Layer 9 of a small transformer language model trained on English Wikipedia (17 layers, counted from 0, width 96). Numbers have three digits each and are written without spaces.
In attention head 0, each number of a token's query is one row of weights dot the token's vector x. The head spreads its attention over the tokens so far by the softmax of query dot key.

Query weights of the head. A number n stands for (n - 500) times 0.0027.
q0: 395435594199524540455454550470533422580523458379562683459466514594398621502486531488606454593338493402609438490497403499591552541383609697374637482670653317590647570476272471506364707505460457569654364475472434710525494402342687513632586497461727608573281441452477576690317469327420512532
q1: 413576708493553664421521297562475440474524484573669428810608570527321567549608533521269514495438514489429596495407455599302384629598539329472341344441537408596540588469450516263618314368586636527495721626507614533512602421551525570417553506347461430488469489382397519348474532571541510347
q2: 401464613413496418567501498556517463521576567549519595514357539540485534592449475570509525503423636596401371563589571392528513487481594379426420438428467447462578503385455420517534592434601493502526533501556525509555333504596548461511571631491627535471559583501565568727533455440612463481
q3: 464593553447430504576356527527518644586595598480439325445485490646535532543404571560413574402450576361408399531471489463622406400531527468508566617429474498505679379573393465492530511426390276481572573511434516474497463518532444506521384601511520475639521606534523594525603464492445533488
q4: 528705648489502579610434563308461508497361602443316395445405539396473710622600471588533526437443685616422401255482518533513496389457416337427588330472553598428573409472478500550651486535371562532554373401702357668559802476458448589556637620177540458580532630562293516585566466431472590543
q5: 568511527499554531588577517432520557392428436551428451471535285499449497451462488484473585408515657587334449369452440472439424426534483574545588486633481522555445487415434587577489526450516456508437469574614510556526588560456384567520572512437454466463440552514515461423540503585459413623
q6: 514395511423450443481452652510473554529565475655595541545538395389575527580598693697485412450546450448484705516333467513612428530490347398545613630594632419486452446368450623803333605485580699390564574469485540520611498432578479428481666606345570612547534417469620697470507346418659552319
q7: 492459479521417525431504519650405463489591529494696475398494508504548432566582671514468428617522413480625611543488590496507522586374522546555480584449466529528515488456431478533579457559475537366452690642340578530494436332527562514429394625544483482524559409415455582600549505365540369294
q8: 531577530569523441578522511429698641392444504310417502463439339611572443601637403458494596493483405529384577501480522560350438515493659727555566536701745664258660366551552572505530444496480343488384491538516421602466440472391336605626452511506548422418397699582528469402274576626536395632
q9: 311761563402552486498427379573683400386355602392449578627526343501432454360569445608443618427519690612490730525367424514259461579544617238482593482491517473329758299499664336516517446427452494496434508577358584583510477434297489521678332512594382453382470680555406587511299590522472423735
q10: 334318487427489505243402765714371378677551394419659496465528631438401293586541669320479254491513486648748655625487585307554662434504289487656439556468581592702382817545583595494542553648433676283519599665320594382584518535612734289423594626492611554568606237361398491640474269373520532194
q11: 522495578852563721526526522441546373505307496451299488537443676415295766595692625540497267341420620610378420351433375588468446347373559356524592498359644173664494427373516389540356397471591742540529361696377540635438559441588642560661562409341556339190621473416345603731391541368540303369
q12: 385436676403645505565591369661507340639521366378660527472116546772449510584651457549428560315282588589269499717685346703536460377514745554416296352390388567443614429406488300485813736462249649418493576724415499537622658450549292518571538336629660275575593574589477510339327718538541474515
q13: 502505353672531699408731757329512360692206457617501281439351572455463279490428582496350202381433517407469257537352531518871515192462209538581501630575394530758517522770471384503490492692623460412426268522359658569401596727435602378624398531496522500366514480539415563790573290433420462487
q14: 495374507578574462511609671682663556639453337521485341620570365574500572656497302611546591463620494402538475404446524567566575478419508492605572601712473627576376516398630336312445596424413405561527488330400738410452370518328381410522752377495288380612476332638668483356533541631556540774
q15: 478430568517601457357385522556505470515637772516617676643440526513460510392292603511483600405444461519632400431384527442561322425308647734573599590581439349445347285397276621821498318490692629457478531276512581397500579653189504420224465490571436558487650492487695482641273599595379352527
q16: 498537419404424392620569562376574404336438466485522530327542417432512287575480584410478559561704543272581622561327518595383547544577533555549414460609699583421491526467558652528390691468603497418551371450658647555470555377523567659450328546488469538380398472460623373433538519510330566578
q17: 479417526500477529627550465606585564548486509519427415314540536552515444414481491484520503433400462561530501494487585439542612336358470432395442561515452554491669494543518484502641425585410576500478444625440509482646519296546487512606595544584578571561629538446544582518503471446542489547
q18: 625483398489571478531493607490586525517437396504489473387275324296490433512274396404468495351614460507518331386476475542465580486552585710516485622665512686528400666399570519550284514543468278500463506504628444410576593554391517522492513271447541502397384481435572368403562446567509714706
q19: 558582468494645493457384557431630485550392400584423491603521418415515491541404576521441503587433418541504522525502593485588637654422552481471577360390645491554466499443395551592321520563480446587474495355520505532424488650438603378444565484413510497623410443515539521539622435440615370513
q20: 446504532436548569413505512672496381521441526668416637493505657461551402601525579576335414624352469578462541547625479456561562396430331352459367415278504318582567598472421364484520471577549564418324523536371494588573345440603551369480557598467638619614576429420473620556657374515444302318
q21: 444827717516568532605582484291465529541572493434257572505568311533516429271582418525404635441564638450165601364463377721557543420505475351344548376601486592289669477542584641513444444286418271578726415377490467339394498460526320643454477616496311596520595613593478436337498467467515455539
q22: 428538575535583474663576417541584624446504487543421607523562370539598552434439313529439679373415570554440584378560439574458558559625623622432595473726603501466484432536560646510514467334415265386541624412480465577554529608435342598427423457529504388400478588594389577453411625506561625777
q23: 427251474462550512375395552771408539558566461585668492484723519547479322484382568518594410486696561672543559544584463433502514497492369509590564579524392568714231751449601625507466543473452657479720683586425617428529601453688616350627450593620504515617762303557362610579343506511507484458
q24: 617485514347499373593448438478457588568461475342575527872662436478592470463351359401384646471473630475547553602393516516385563289544540471521437468427318728261639490549636346266566609510512505594644513624473499395558452630686412503347346459642450513460515522645485440383436533546365653503
q25: 482486341507527667447540604541508478558516376665501518840770311535485538661407465633550326504664439374333552477586497565576351476214534507471478775556305590610591374500576439502360498555451840572733631666402730421601332615629513342648501346499344366611564373472584582464459711485482590476
q26: 697572495394615361617507454622475461468571599160450579616448381632490705662489051491431559435495806611463339506475592503250584571558729446301651468543826438261712495357405353490735569431482535298526397365678341592690663777340379512298524403380422483453362607557458360304304605740203642891
q27: 487432500648479618783560458633606520484665582486616769671721419611427500307565547565490657538703479579468453456513715654343269668565539597700427572627675589295528404586564518359466699341527243414576672584612363480451410530517539703555563465418621583262378607575610507429380655481533490417
q28: 323298554482550386474621497612534656437610496256480438345393555628410456516583246498392498492344513594390542690349446619495535311691579580402603561498529699368663444560666621579504339433786290597372539480717389466525556544675434430658568497559588313362568592401524420572357308465434540600
q29: 432380604507304506354680357478660518508456425463685348457571696455325468493341439433513416387429448578219489611423464581412304502706489610640613537591304553603500609550596503553466461404466305364287753590495533509541556546441616691488901403620643160525415572684550344672313453549484592607
q30: 443494331624665606299654847534477235731441314558434668415483515139379459686692442465439337388722275628829567353356507411538498874377581709619434435404679390537486569676422693534359739659508694518477414449262196550466311612518578427535501458454542584661640430356591480569705509019651722326
q31: 529448565546483352453380514707601741509494518497516732368592584598564592365554356627433658436446763332494429344532124467311643502427594563444587466560448517192284487310474368403462388376306382579623346392451426543582241470702277687471539654610475323265627514705404590325454577523634569591

Each question shows a short text with each token's key, already scaled and adjusted for position as the last token sees it. A number n stands for (n - 500) times 0.0012.

Then comes the last token's vector x. A number n stands for (n - 500) times 0.0064.

0 "L": 500491502487489473501531578414427545493543551447471469491514527495497540499560669553665526497492
1 "ist": 488494487489513473484466557417422515490529595542482502459561533498505522532588648551591492535549
2 " of": 501518528478489545538457623474374435503499569499500517487498490487497539487514729522579565508505
3 " Al": 504578570435486612505455617502470440491525529512503464474455458476539539440481693494611570476456
4 "bum": 505554533502476478512524580492420438497497593570506502497518493490511564469558648527620492419503
5 "s": 485465559519467480523534597440444486477457625566475509507472493484500498550585574550457556490490
6 " with": 494478544482479565536445641442457471469507576511512495542515446488550525490499707553532545550509
7 " se": 487482559469487597533452581458455455473517574517472522553481447487567527453491701490518533555455
8 "le": 502453558482471518539481601468423420463548580505473520549438482485533555468524652519507495522424
x: 649705302617606356648558576518652645436411312434349483470570323566554769433629469347454749309431571408541387522467492526255421581499363437496583646742465452664354355435507467527442425563380446522616325415551363507565755779410392445307528488454424579602420550625575408369677519780496597681
Which token does the last token look at most, and with what share of its attention? 6 " with", with about 40%

0 "\n": 503508496487499518535472593508307463488468535482489498493511513495509516533522741497595556484479
1 "-": 510509494475493537538371636470356478528509485475495505493494490502526553493471741523509545471514
2 " 2011": 450522508507465482512511661477419465504587594467474527520551520487543525456510678561531489488511
3 " New": 499566551425447592477470634485490465525540546514511469504444432473547554461464677565625509458474
4 " Br": 491584566424459595484478622492493448512485518452501501483406411479580549450493685515614566484422
5 "un": 521496553472485552484578528455500463466461571474496508525483472493460491456569638563727499457485
6 "s": 530515505478490478471511501475503415483450524495512508494526528493474501571675578582573535469511
7 "w": 552472581482477538490491458427498467498474605432463571498369440481492508543515608591595558503495
8 "ick": 551468529527476482493517493429479505479471542417519528512487512479483529527563555666622509507545
x: 573484447638616506577648197608515505682565606298400554701524283453388800641666352635465601385459336511490358322292441683238479482634528362593528407537689408422348412421513486568427570329502553639506433662646380533508405581701506629645617546496621387322474633457413563468328478733609658484
Which token does the last token look at most? 1 "-"

0 "\n": 503509495485499521542467610509271456486462542478487497491513515494511519539526786497613566481474
1 "|": 515515506448484567551362667458361453504493504492485477477470470504564555493480800510519558461489
2 " The": 544591522400443612498427698493422459487528512453528463523451447467509527436442707516640582466435
3 " Re": 516621633369473632526476631476464459503523574484522479468419403465586538442484716468578565486454
4 "in": 516514563513512533502582576520492424469437566553464511496451479464508524466601657434664509376454
5 "vent": 520475479453490423514571574393457413545446628565528520493540552496459501512605582514583507411405
6 "ion": 499488504516491387499607559437467471549441636585474461466485552485434498567659511580548500517470
7 " (": 522446566498453618529428659532461459491487580497440504566404312474600508456477724505488563516447
8 "w": 542464558475488566519436663437444443443488594497479456559460425495582556436430724494478535554422
x: 660767320580459399458427538371612755365602282587465482508608411648546509536588359456478564554618458531555397419598501560406499541643495547152574633546771413449384425455395375520526613368614484410455445350434360651584532696248466543697629628439432587440458496572382443300839459402567599686
Which token does the last token look at most, and with what share of its attention? 1 "|", with about 30%

0 "bum": 501506514535469481525470620440324424472509617551468484473536546482521566497563667659542476509563
1 "s": 516527523518466496525488615418356424459480633573503524460466529478493521521578679639488508541523
2 " with": 489503564492472562545392659463360446483510565507479507484536481475542562479476830557564546541539
3 " se": 532531606454472608552435606451425431467526597531502498465517453468579545437490785493529541570442
4 "le": 522556603438460516553488633462396393449561611515524535464453499474539572454543714525514500531397
5 "cted": 500473490523458465539521603475358432472559660513473493504523518480493505464599643641547513541514
6 " det": 483522586432509614508369598444503489505496591538541536581474416478637544454487791493531540532441
7 "ail": 511469514449483518530490651518403350462537603609493537461508504488543501460668612563474470551425
8 "s": 521480546523468544518568621422402418498498671606506471511438410476552496526591618589544536571452
x: 623323354515400479659483685492638412458409437459442587568410458313400491596652426309543607548459523586620328267494479601588218446565578544249652432549512401478491435362322421556391631192347594544516371549535561440592576616287325621323577534649420763351383508711590754369272548611459556640
Which token does the last token look at most? 2 " with"

0 "\n": 503508495487499519537471598508297461488467537481489498492511513495509517534523754497600558483477
1 "-": 511509493474493539541365643468349477530510485474495505492493490502527555493470754524510547470515
2 " 2011": 448523509507463482513512670475415463504592599465472528521554521486545526453510687565532489488511
3 " Bro": 507592585383453600487464642479494462509531547448503456497429436474538565457447701514585560485496
4 "x": 507510505511498500496560525463436417502483557391516507492509503481498528504609660576679473453480
5 "b": 479512548444469559498514575473482451505481602432473549487421449449474509521579613565664558506481
6 "our": 511518519476482511458511498408526482512436550447494527528490471485439496519537583626717516508509
7 "ne": 504509476501479516481515548441464465509447570450518493501542513476502497525598614640673543486514
8 " C": 535419533509483599504468625488462464505508533459509567556384431474583535445511714543594584485452
x: 494846504520522450468653558284427608531601420549472565673494382927502600537707380287482588519592522595349546556483526615336472509601539590464399418434638352447509492362464366649703463448423596497386543561533218538423640685529326457751554631509451566318498561852418522445324557579477528630
Which token does the last token look at most, and with what share of its attention? 1 "-", with about 50%

0 "t": 510491513491504456495560541464383425486494555504490506488529517488497501514606560653638552531405
1 "ain": 496542581474469480521501600447449425509481597514520534500548510498502504515579578659578586469477
2 "ment": 529525485519487457501518557449401456503470616547514502499515541489482531511580583672562499519459
3 ",": 501496508515486504510446632479312448515496550497497506509516520487468541497477765546551559505539
4 " L": 492609576456486591512461616486446460502542533501512524497414461482566548436486739531622565471460
5 "L": 501538511488492490505555580451416479501554538435502521501472497495512551461562721525713491460432
6 "C": 515508434495466433496553594437439539507543566416499534476533537486459543510614639557640464455455
7 ";": 496513493470478451516414670450363475502554546465505521482522502502513552501561708594502557500489
8 " For": 478450492479482612500456681464489464490536535498486518559433434489570542460460749542575543513436
x: 505966650581591367568389617557411741463496596331560370522454525726554542442561407436481508374447542512670347496703569413316565501524417566418669490515682525413520276515555427584511715496361569690562569593368306589475633630519362479670482519363382558492443616661528351488453420509526390952
Which two tokens does the last token look at most, in order? 3 ",", 8 " For"

0 " North": 506473523445447542479505640491470454502489591519496475456497490473555553492524694601657533472458
1 " T": 513494535407451581495509594488462441500501560506492411436459438463583543461495696567645574487429
2 "yn": 506507535456495508513542558479436416476474573479515455464473484474531509494600616565648601402426
3 "es": 495475517499483452481595564445455473506447636575513538512481535495456495555589534553592579433402
4 "ide": 468513551487474481515572539481470482471431626537515506532512505480488478535554530632582558413450
5 " C": 469577587459476591512483620498461464508497537476485573504384443469598540451485714544591584473423
6 "ounc": 514507572463472511499487644469466422484560535466561524474457496503575536497573612628633514470401
7 "il": 486527510472482559501542552439425416527493623588536543470456481484526502522550604606639442492430
8 " election": 464514509442492545498436509429406478491517587540501523502525451508556498496529629660581456575491
x: 635524396445639446696382433376679429536498696530430714652518237452592558790698343423366496362525544650534750322524527510454340524558594376405548239595622542343477344417493595715472660559372493616612475430539569671527446490497432597541643499444466724280701628613590665517286533501595462604
Which token does the last token look at most, and with what share of its attention? 8 " election", with about 40%

0 "ial": 507522527503487481511507605467428435479494604566499491492508515484474488491587612546568579497508
1 " election": 476482509508485535523465548447400470479516592544519494481560476491537504487553643580561502551496
2 "\n": 512499487486501504534477591521332453493478533476509499486496508496509512528539689513572545477470
3 "-": 500494505489496538531380618475383475520513490485501509490495484503532540491479718524497533480496
4 " 2011": 535486501493474496509508638482421459506571586471458527512538513488537524462510663550518491490503
5 " S": 483564573444473594507455611501504482506545508494502586505385438487557549463472660513551559469462
6 "ing": 498530581485503602539512587502510469479535497483521566509423464495575540460534611469567480399467
7 "ap": 512457537460469595513519593465520453505467555504450538518406437496497553568540558572602510478427
8 "ore": 490507521500481542507509531444482467511445611519497502520509492485497501510523616610610475469496
x: 590349515496610391632429294675556586461500658390500654464450418544422670552613525329369828393432535736395433304331457611244382451386571338518682216591689467442456461322456393454492645137318474544518429587520575412562444519502448413531599367526488639359423521623596632382348573705447694525
Which token does the last token look at most, and with what share of its attention? 3 "-", with about 50%

0 "e,": 501505519522489500516451632484305445515492562503509514498513526484479542495481784553554560508538
1 " from": 487510549487476560537421645489351461489483548512504503482527494483518550489483811519554566515532
2 " where": 494505557493471537545457656501391435476512574480474497477533475469566539457486780522550559526519
3 " the": 493534497442443575534384661486375469482502533472515535534452448473493509496468739516606618500479
4 " l": 515553606439472594529413640448481482475495562520519545485461419475587548448497762492553538521446
5 "at": 502517544468503506507483627406409440476558617517525522468530501488522560476554704554606516506438
6 "ter": 499503416455482427471490592461437421445627590505513457472523502487472505538566538616527448540574
7 " m": 496461610463484613492424644453494479457516567538477575540397402474627532460504716524541563512455
8 "ust": 419547388477501596496433580448501428468549498451473535527590426485566497460463673605640512521585
x: 499530337412324416636594551474301544441705625554620423511549311535592626601701223563595409637519511452431366473399549515461628548447570562547755363814628606421594340594521492475510649439471470558598450375414500612530448710679538631580391432612506722174433338700453418559449520757400471776
Which token does the last token look at most? 1 " from"

0 "-": 497514510468480542544373643500275452487486501490485491461521485494491555499473835515545567512527
1 " 2011": 438526503530462454528524699488370420494597632473560531507537527480550524459537730581529496493492
2 " N": 537572583394456633497491679483482493503543540516515398437439432460607565420476764485610578455440
3 "or": 488523527466484512486637646529446443443529579499423463490464547472465563467524693486681487364404
4 "we": 496605482428493508453555509441427428480438591510474476464515570520466552467529635537629426398267
5 "g": 470525472518486432526647508489462415499396554464468467487461570483417516529661469542656609444364
6 "ian": 544433446494459421484543674468413474504480586551519450512538589506500501543585563659589595414422
7 " loc": 481481543440464625494429690450478459484491639553506535562460418483631546498546731587516565545477
8 "al": 465515486517464554500431644481447378508572627609500520501490459467522474481589701591618551511568
x: 506294565650534399563524561601580374512450566552517532520543370469594578660679454437575559328376536605383301740397384486522438460423491764411675420594611450424520449362423413429385480445381717578493431592511582485544573647291460598450396683473480839410646538668503432378394682740420501901
Which token does the last token look at most? 0 "-"

0 " Y": 504461535468480542511527583473438455504544572437504448452490478487540548470483686539650590450414
1 "2": 484491484518495452516543537508422461509577553393533499476482505511461545470531580584647549437381
2 "K": 506514465497498436484613549460461521508526549396521502524495551516454510535515528589622538398391
3 " c": 516557559438458571512484628463489517473483564480506497474481455462607549458496716507535532492422
4 "ame": 548504516504482545470531561498484373446537533533467488558558444503460493463550627616568484555511
5 " out": 495499565447491606517458588454420417466509592494518515535541447489532548465536662576534465554470
6 " in": 505479507466491594527439629498393440481484555523527493543531454492540523472480765525541521525505
7 " March": 480484515486487570516475664498422415486548527499489591506455458483575574461482692526548532487491
8 " 2016": 465494484467474507521523639482389424474554590529499504495491440470556538499515650576574518499516
x: 517623584584755427643660605281621330524394710447351481402541318388548441365616635346374569382485566504313502501481522575326272491425479443490547248754494316259527546389502548652438518518421465491503255419357545564635550570416328628570458513535586715319581645664601655452386648780507488642
Which token does the last token look at most, and with what share of its attention? 6 " in", with about 70%

0 "ap": 468486474444468516511541597488530454498479588436459428474483541464487543497568627558624526491460
1 "ore": 474495492515473496512490542466495469496463622495503490487499535472474510478524646623626465480484
2 "an": 498517482509466466506451594486439458526493605513504542531540539488478519499552596644601534483501
3 " gen": 520548609426479583497464646432470499491498591543498515468487447467563533471500673498534553495470
4 "eral": 535481450475477465502483633480461472483522585613457486490547526485499520488574641568569442569510
5 " election": 533524501477493558504455533450393467499525583551518490491559486501533505465533669597579442576506
6 "\n": 495501515492498508539457607529315449490480535474483504486484507496521518528540721513572549474472
7 "-": 501493514492500546529363635476365475516516488483501493503477474506540534492470746519509540477502
8 " 2011": 446486483472470505506505659480412456503579598467493469505523489484545524460507685547525498486506
x: 539631634693707369679614565447623467478362624497272479240379424446596373475572586512494436306469596539290499427573559452392433513491471445453543447666617329372436507317446408644513400413307485365558245377522400447515438628509397538718331496367484652229504553835662696312370514615470585695
Which token does the last token look at most, and with what share of its attention? 7 "-", with about 70%

0 " re": 481499516417493553536448585472482500469508574522496434420536467465580537437543731454527510516469
1 "f": 494524473435495483492535630474458482440521567540492462442500540472519538451612686478548482536422
2 "us": 504519487500512474525600564428404416513526591514477482512520611491477495468605594530526512501383
3 "es": 503488472529482486511506518445431415527535601574519507509489519500492483513567556635448464571405
4 " and": 515500530489478535523410633487361442492507560515488506513529480485499546486499745546561551533527
5 " also": 548479479514467514504406603476423442481539575557524487554603489488483525473494693556522506582554
6 " re": 475484592423502597528416590470472489478510565506500575543413435479602526460509719475524512514458
7 "f": 489462572473480520491492644459455480441516559537487521497432524479526548443581703497524458548414
8 "us": 502476487484471506531575579418396402515530589508473515491495579487499506464586620527526518504399
x: 555558316490497407473374301409547518269476424442415590552417229479613768434483459596505585453543528529388326279291512357508390533629539497465682282677560434737582336594532233484576774592360539583416390402586340405609520735292314649351329386525327486558424436632437461385378516415503554621
Which token does the last token look at most? 4 " and"

0 " appear": 488482519474475552515468611465398448472537558542505462450543491479531545461511679535533520533504
1 "s": 503499513484481534505502570464371416482554574550498455468486500482503536484536640572545501512502
2 " and": 491510522475483529524444619476377435484515559518499481482518490489509542496522694555562544505518
3 " be": 513528560450467618505408583458485476478510540517483498528554440481543519446434686515524501520493
4 "at": 515505509507498538503512544453430411459512592490492514484527509501511530487569598609579456504439
5 "s": 492526531488484529520480515441409386466547567506506532476477457492500521514551559603551516537477
6 " up": 491489547449480554525462584467443460447527583490489544558507452487530540500525663583476474525491
7 " the": 521460464485468571530399622472390472490501513474485509495442431489486500502479668535580574514490
8 " mar": 484466554469500575472434608487451468469534530482472574544437476489552555466502695527518535506496
x: 587654378475539668628428550253544662439456705457521543346480257693478427423391337406496424533441428382440503366426400499537430598573464573267577595654582623364393357548483548522476593692262470510557533569794532574563442689529245576608442529434375540259569839799435447405454514442411532784
Which token does the last token look at most? 7 " the"

0 "'": 513544536515477505537433644476252402443495563499499495510528526494456528517488758569597589521552
1 " m": 501539530423449589514413655434466457434520609545476412399514431463639548443497767531549559510436
2 "ask": 535561539465459582517465575424423353459563595516506418454508476480515535471548676654646459470574
3 "ed": 479487500499476521492577595435370388508548636549488497496503462459515498492574652654669480516516
4 " lead": 537532558414452557505352670403420471497507607502497505493561444478534610501512713600596520532538
5 "er,": 512500501513479509512466649464273435520500601490504496511537518479457547496481818578594561509539
6 " se": 472499571442467632541415630435433454453535612537524543543500431481574540443486790510554576557448
7 "es": 510505558541487471555532579443354348519545663469463546470455591511470557454572650604526502466420
8 " a": 484500506465477596547319650438341461486510553488476500516479409485561543494426795484570554532447
x: 523834503551542415590450615582583623343417341632472377552459249399575498431611456232517607485447439577563596431590493650629222463460367691456708481552569544478441459446671394501619540390360562339587388459462508660296414673480244535660521407478527752442652556642458402292484757742372514528
Which token does the last token look at most, and with what share of its attention? 8 " a", with about 30%

0 "y": 507498506497512509491466549464394426488496571486502499480519517494461520517512592633589525488446
1 " f": 500517516427480547524444578455452472491512548486481456428519472479563541468500686545534503546436
2 "ight": 510491511485494503498534553466405394506519572452492494480510504495516527477580602575554473554490
3 ".": 497498522503485521527492580499349464471489562505496513511520496487528520496489718511569532492516
4 "\n": 490494497497498500540480569517327470482475534484495514498503519501510520540537679511575538469485
5 "\n": 495494506492494519525490592516345479479466536486497505495486504492516492517517708472587555493460
6 "A": 504480528485478564498438618491445470497548527465503549539451449484550520455436679485571548490444
7 "t": 479475474472485623511471673496495440471512548489525493556468443492531515457474680504507545484490
8 " O": 491435523500497592496494596515470451529531523499507539562396433499551551461478660507582516477393
x: 519732477383710571845482595471483736350559395566587470448305436854567447485478478405365527536310595567457377554531430388399535511565468493272528522408466551411686376572542455599610533586346440420385380479538386517468711565398427542541535634454687384494383741640672379570499496733295538816
Which two tokens does the last token look at most, in order? 6 "A", 5 "\n"

0 "\n": 503508495486499520538470601508291459487466538480488498492512514494510517535524762497603560483477
1 "-": 511509493473492540542360648467344476531510484473495505492493489502528557492469762525510549469515
2 " 2011": 446524509508462481513512675475412461505595602464471529522556521486546527452511694567534488487512
3 " Ar": 503587558404447608487467669511467477510580503502511465507438448473549561461457697506582577466436
4 "un": 503532528404484591480577624509517480466455604529476536488425456472508520492512589544604541369397
5 " C": 479579580454474595516480612506491459494501530485485582503373430467609541444489715518583575445421
6 "ounc": 524508558459470526496501629461507434480556551479575528482457497503585524500576602628644522440400
7 "il": 484529510465481586505533571440441414529492618597544550471442474485550497515562598602628440490417
8 " election": 448524499447496577493431512424437499502503579558503509503532437518590474490527630652556421576480
x: 658486382373586419718352446389678443515505691524405694653518312498599594843683345493406564354529579616574753308524541469420389490541602375378559270556643523337498380444439553735494644562313484609572534416510556684514473469515430602495639569397473730332699561651649617527318537460577417570
Which token does the last token look at most? 1 "-"

0 " |": 503502489497495513537436616489306470513493522485493511501504530505502554517496766539539553481507
1 "\n": 514514490488497511542472615514297466492478531474492500493510524499512534543526740519578545464481
2 "|": 514526507458482572537383654461372465506504492490508485483461463501560555496473756518525540464488
3 " The": 505589510418452608498441674499438465493524502457554515520429443473510530442450674516624564463431
4 " F": 490591599403473586506477622471460455492530540481527530470392419475582553449464691496607547483429
5 "inal": 533475493490508500520607610435416389555527594529514450526562504495516489492610621533580456497483
6 " C": 492526568470473595513506633492476459530501523475448619497370418467619534457500695512547542487405
7 "all": 491496545464472573487506673458484416490453545512458578506462442491558539446564680534580488548471
8 " (": 534470538518471603523446636538462452484481554489489476565436324483580520448504716499510523522446
x: 606823701492596610700580378383557670597623407533375453487493446517597448623646555364434731659525623576595534489461416504392490531534609506269490318319772402447408752309435541480525506507376516406343515501519567646516516457351385705468562503508604843459411455604414450232372477678462365723
Which token does the last token look at most? 2 "|"

0 "\n": 503508495487499519537471597508298461488467537481489498492511513495509516534523752497599558483478
1 "-": 511509493474493539540365643468350477530510485474495505492493490502527555493470752524510547470514
2 " 2011": 448523508507463482513512669475415463504591598466472528521553520486545526454510686564532489488511
3 " Pr": 508590568416469583489469652480480502508540537469487467491447457473591554453511714516587569454444
4 "est": 525595521438467510477502571476456494440523610527495496498509513485485562463562687486653486471474
5 "on": 521510510491461458484536610418470487506492610519490505496488526483463533529605578601631563462505
6 " C": 495528577474474599502474623484480486504506529488463610526380435466592536451507717529592586475448
7 "ounc": 464496559464467520491490637455492438478565531482559527500463496503561525495580598629644525461424
8 "il": 461499524478485587500526573443444414526485610593509558480434469488543495518559601599631452482430
x: 509289479415593508503353101527648406436405660459449654730434362661547713686600436272447646407502567749419490352310543452315347524390741502476596382554513560387590548589409432570485609568319556558514164398575539563548621353326416565438543573535735693551627583461594541507312636556403500627
Which token does the last token look at most? 1 "-"

0 "U": 502500480451497550505557589461441437560524564420521497513496509513475568481489601618649494436307
1 "n": 555514536447464603503499554479453471543463570447457455484478489467537534443466670628568553415356
2 "ited": 494527542460471498519536615487420422517517636578520475477441499476515527502550660604621577454509
3 " States": 489477512518459491512488635451409489514496652584458493504508524485537549507533683599614542484466
4 " gu": 502532580413469600501436696436435441512479573459518536474463448467541548456471712503534581553468
5 "ber": 521558495481506480504498499545436322501531526416511514490486583499442533464541628595661433441451
6 "n": 549512489450462561507438503465459410508454589506518559486457493498531493478587595630609482473361
7 "ator": 490486487459479494487466504464437470480565570570553535500433487505468456586584528678610475533445
8 "ial": 490495431489468531505397559467421410498513590617519463504537484500481482510560615669563481533501
x: 555269610633579519531366531635565504557545568644575688600494235365474615551610415388446701337381666666446340545415522606451397468356471480431679328410647459345508346344527497608350655294501510536493488615510577484449417633368687639601463691370612692500539662604619471487438651752495642944
Which token does the last token look at most, and with what share of its attention? 3 " States", with about 30%

0 "-": 497512509472482537540386628500298457488488501491487492465518486494492549499476800513541560510524
1 " 2011": 444523503527466459525522678489383428495587618476554528506533524482545521463534706573526496493493
2 " F": 524562533357465597496487659471449496509560529472504407433442464470593568447457718512613530484425
3 "inn": 502507507431466515505613657482438401559539579459508459487521476483511525465563627576711503467468
4 "ish": 501473401504445432477506683442494463521476547507458509505511568497446543562548554632603568443585
5 " par": 470560642406496643500413642448490533486485581459502589496436431478604568459500660578541578494440
6 "l": 491549551441481505477539624458452394471519573502517528494454474483495570490609692589671469513496
7 "iam": 501491537439493562477505611464476421529494605623507519512439490503513556482598671611646470539498
8 "ent": 439489457492453557490474619444527434552467606645493498456516482484436537479567646590600456523530
x: 545370515437394180482388564587547341530412607647538721437505292485695512621527442358697682242418562823474182444582487625386400516401666515543692220550620430413552479542453459579368529506388554605416443637450408511557513609490571546500583492522631488336496585695513579291355569514428485827
Which token does the last token look at most? 0 "-"

0 "ut": 510483482431485499508497565427410403457449572549475464462523509483485540552568581705694561451439
1 "en": 529521473459459482491494565412457435488416616538510516500502495501470533555579535717627574489446
2 "ant": 509530522496476454510479627475408472522492643540525508519548596480478534470596626697644546494535
3 " gu": 516561590407461607503419704431426426507475579466512503449477459460544578433461766534571589552451
4 "ber": 530554491468510486515492535534419299493524535395479476489494579497450552451550681624701439465433
5 "n": 537539479438458561505410512445444387526457615486465544487480494491534516465594621666651489465368
6 "ator": 534513502442477490484460535451422448483571591558549547500430493500463473591601556718649494525444
7 "ial": 506466428486460539510370582457410394510519603620520474522543476493476495505560650701598494532496
8 "====": 535485553502501590523531683483335406489505602468487499544451387490638537516535734592649529498443
x: 587764570491479429480596488486373688468626477517514577505581438516668332615745509405419364397399509471377543567504373459559326530471411315335570426448630347388488678275319581618439507316368505685471380460427348621550545424446373720520552380497529696387372621645406621349404586885688260511
Which token does the last token look at most, and with what share of its attention? 3 " gu", with about 40%

0 "f": 504501468444510478501570531464409453542506567399466498482518529486499508522565607610654496545391
1 "us": 508517514477501509514523532438422422544481584400474481495498561490505508498577588626581534527383
2 "es": 503495499525479487507467494457426399518518602507509508502491504487499506513562605672567504530451
3 " to": 494465562504477577538394617483429435476499550521440517524536448484567526473484759544543537536491
4 " t": 511550587443482592521437577463451430469497570514520522466467446479602543454495730516556520517425
5 "ake": 520522512502484573529493556459427361452541600524524478541551450493508480488526658586578482533490
6 " own": 498511511439471562524405636459452425502533587489524548524487427475541537497495703571545520538536
7 "ers": 497490512516465557511497517461422452507493619524510537538505448482470497488522677621607437557515
8 "h": 507460592469477565513442563441425437447510624489500528528447491476513533515581619598562533494493
x: 518382292653528361523496261527619675581499654575285719726716294462442628617675447360563623478516440648496463638449519589316382425508365536415545671618604466597506526390444428435394374426404481477569290378642343583630489669425508668602769423508592416291343746662474496299278537624557472588
Which two tokens does the last token look at most, in order? 3 " to", 6 " own"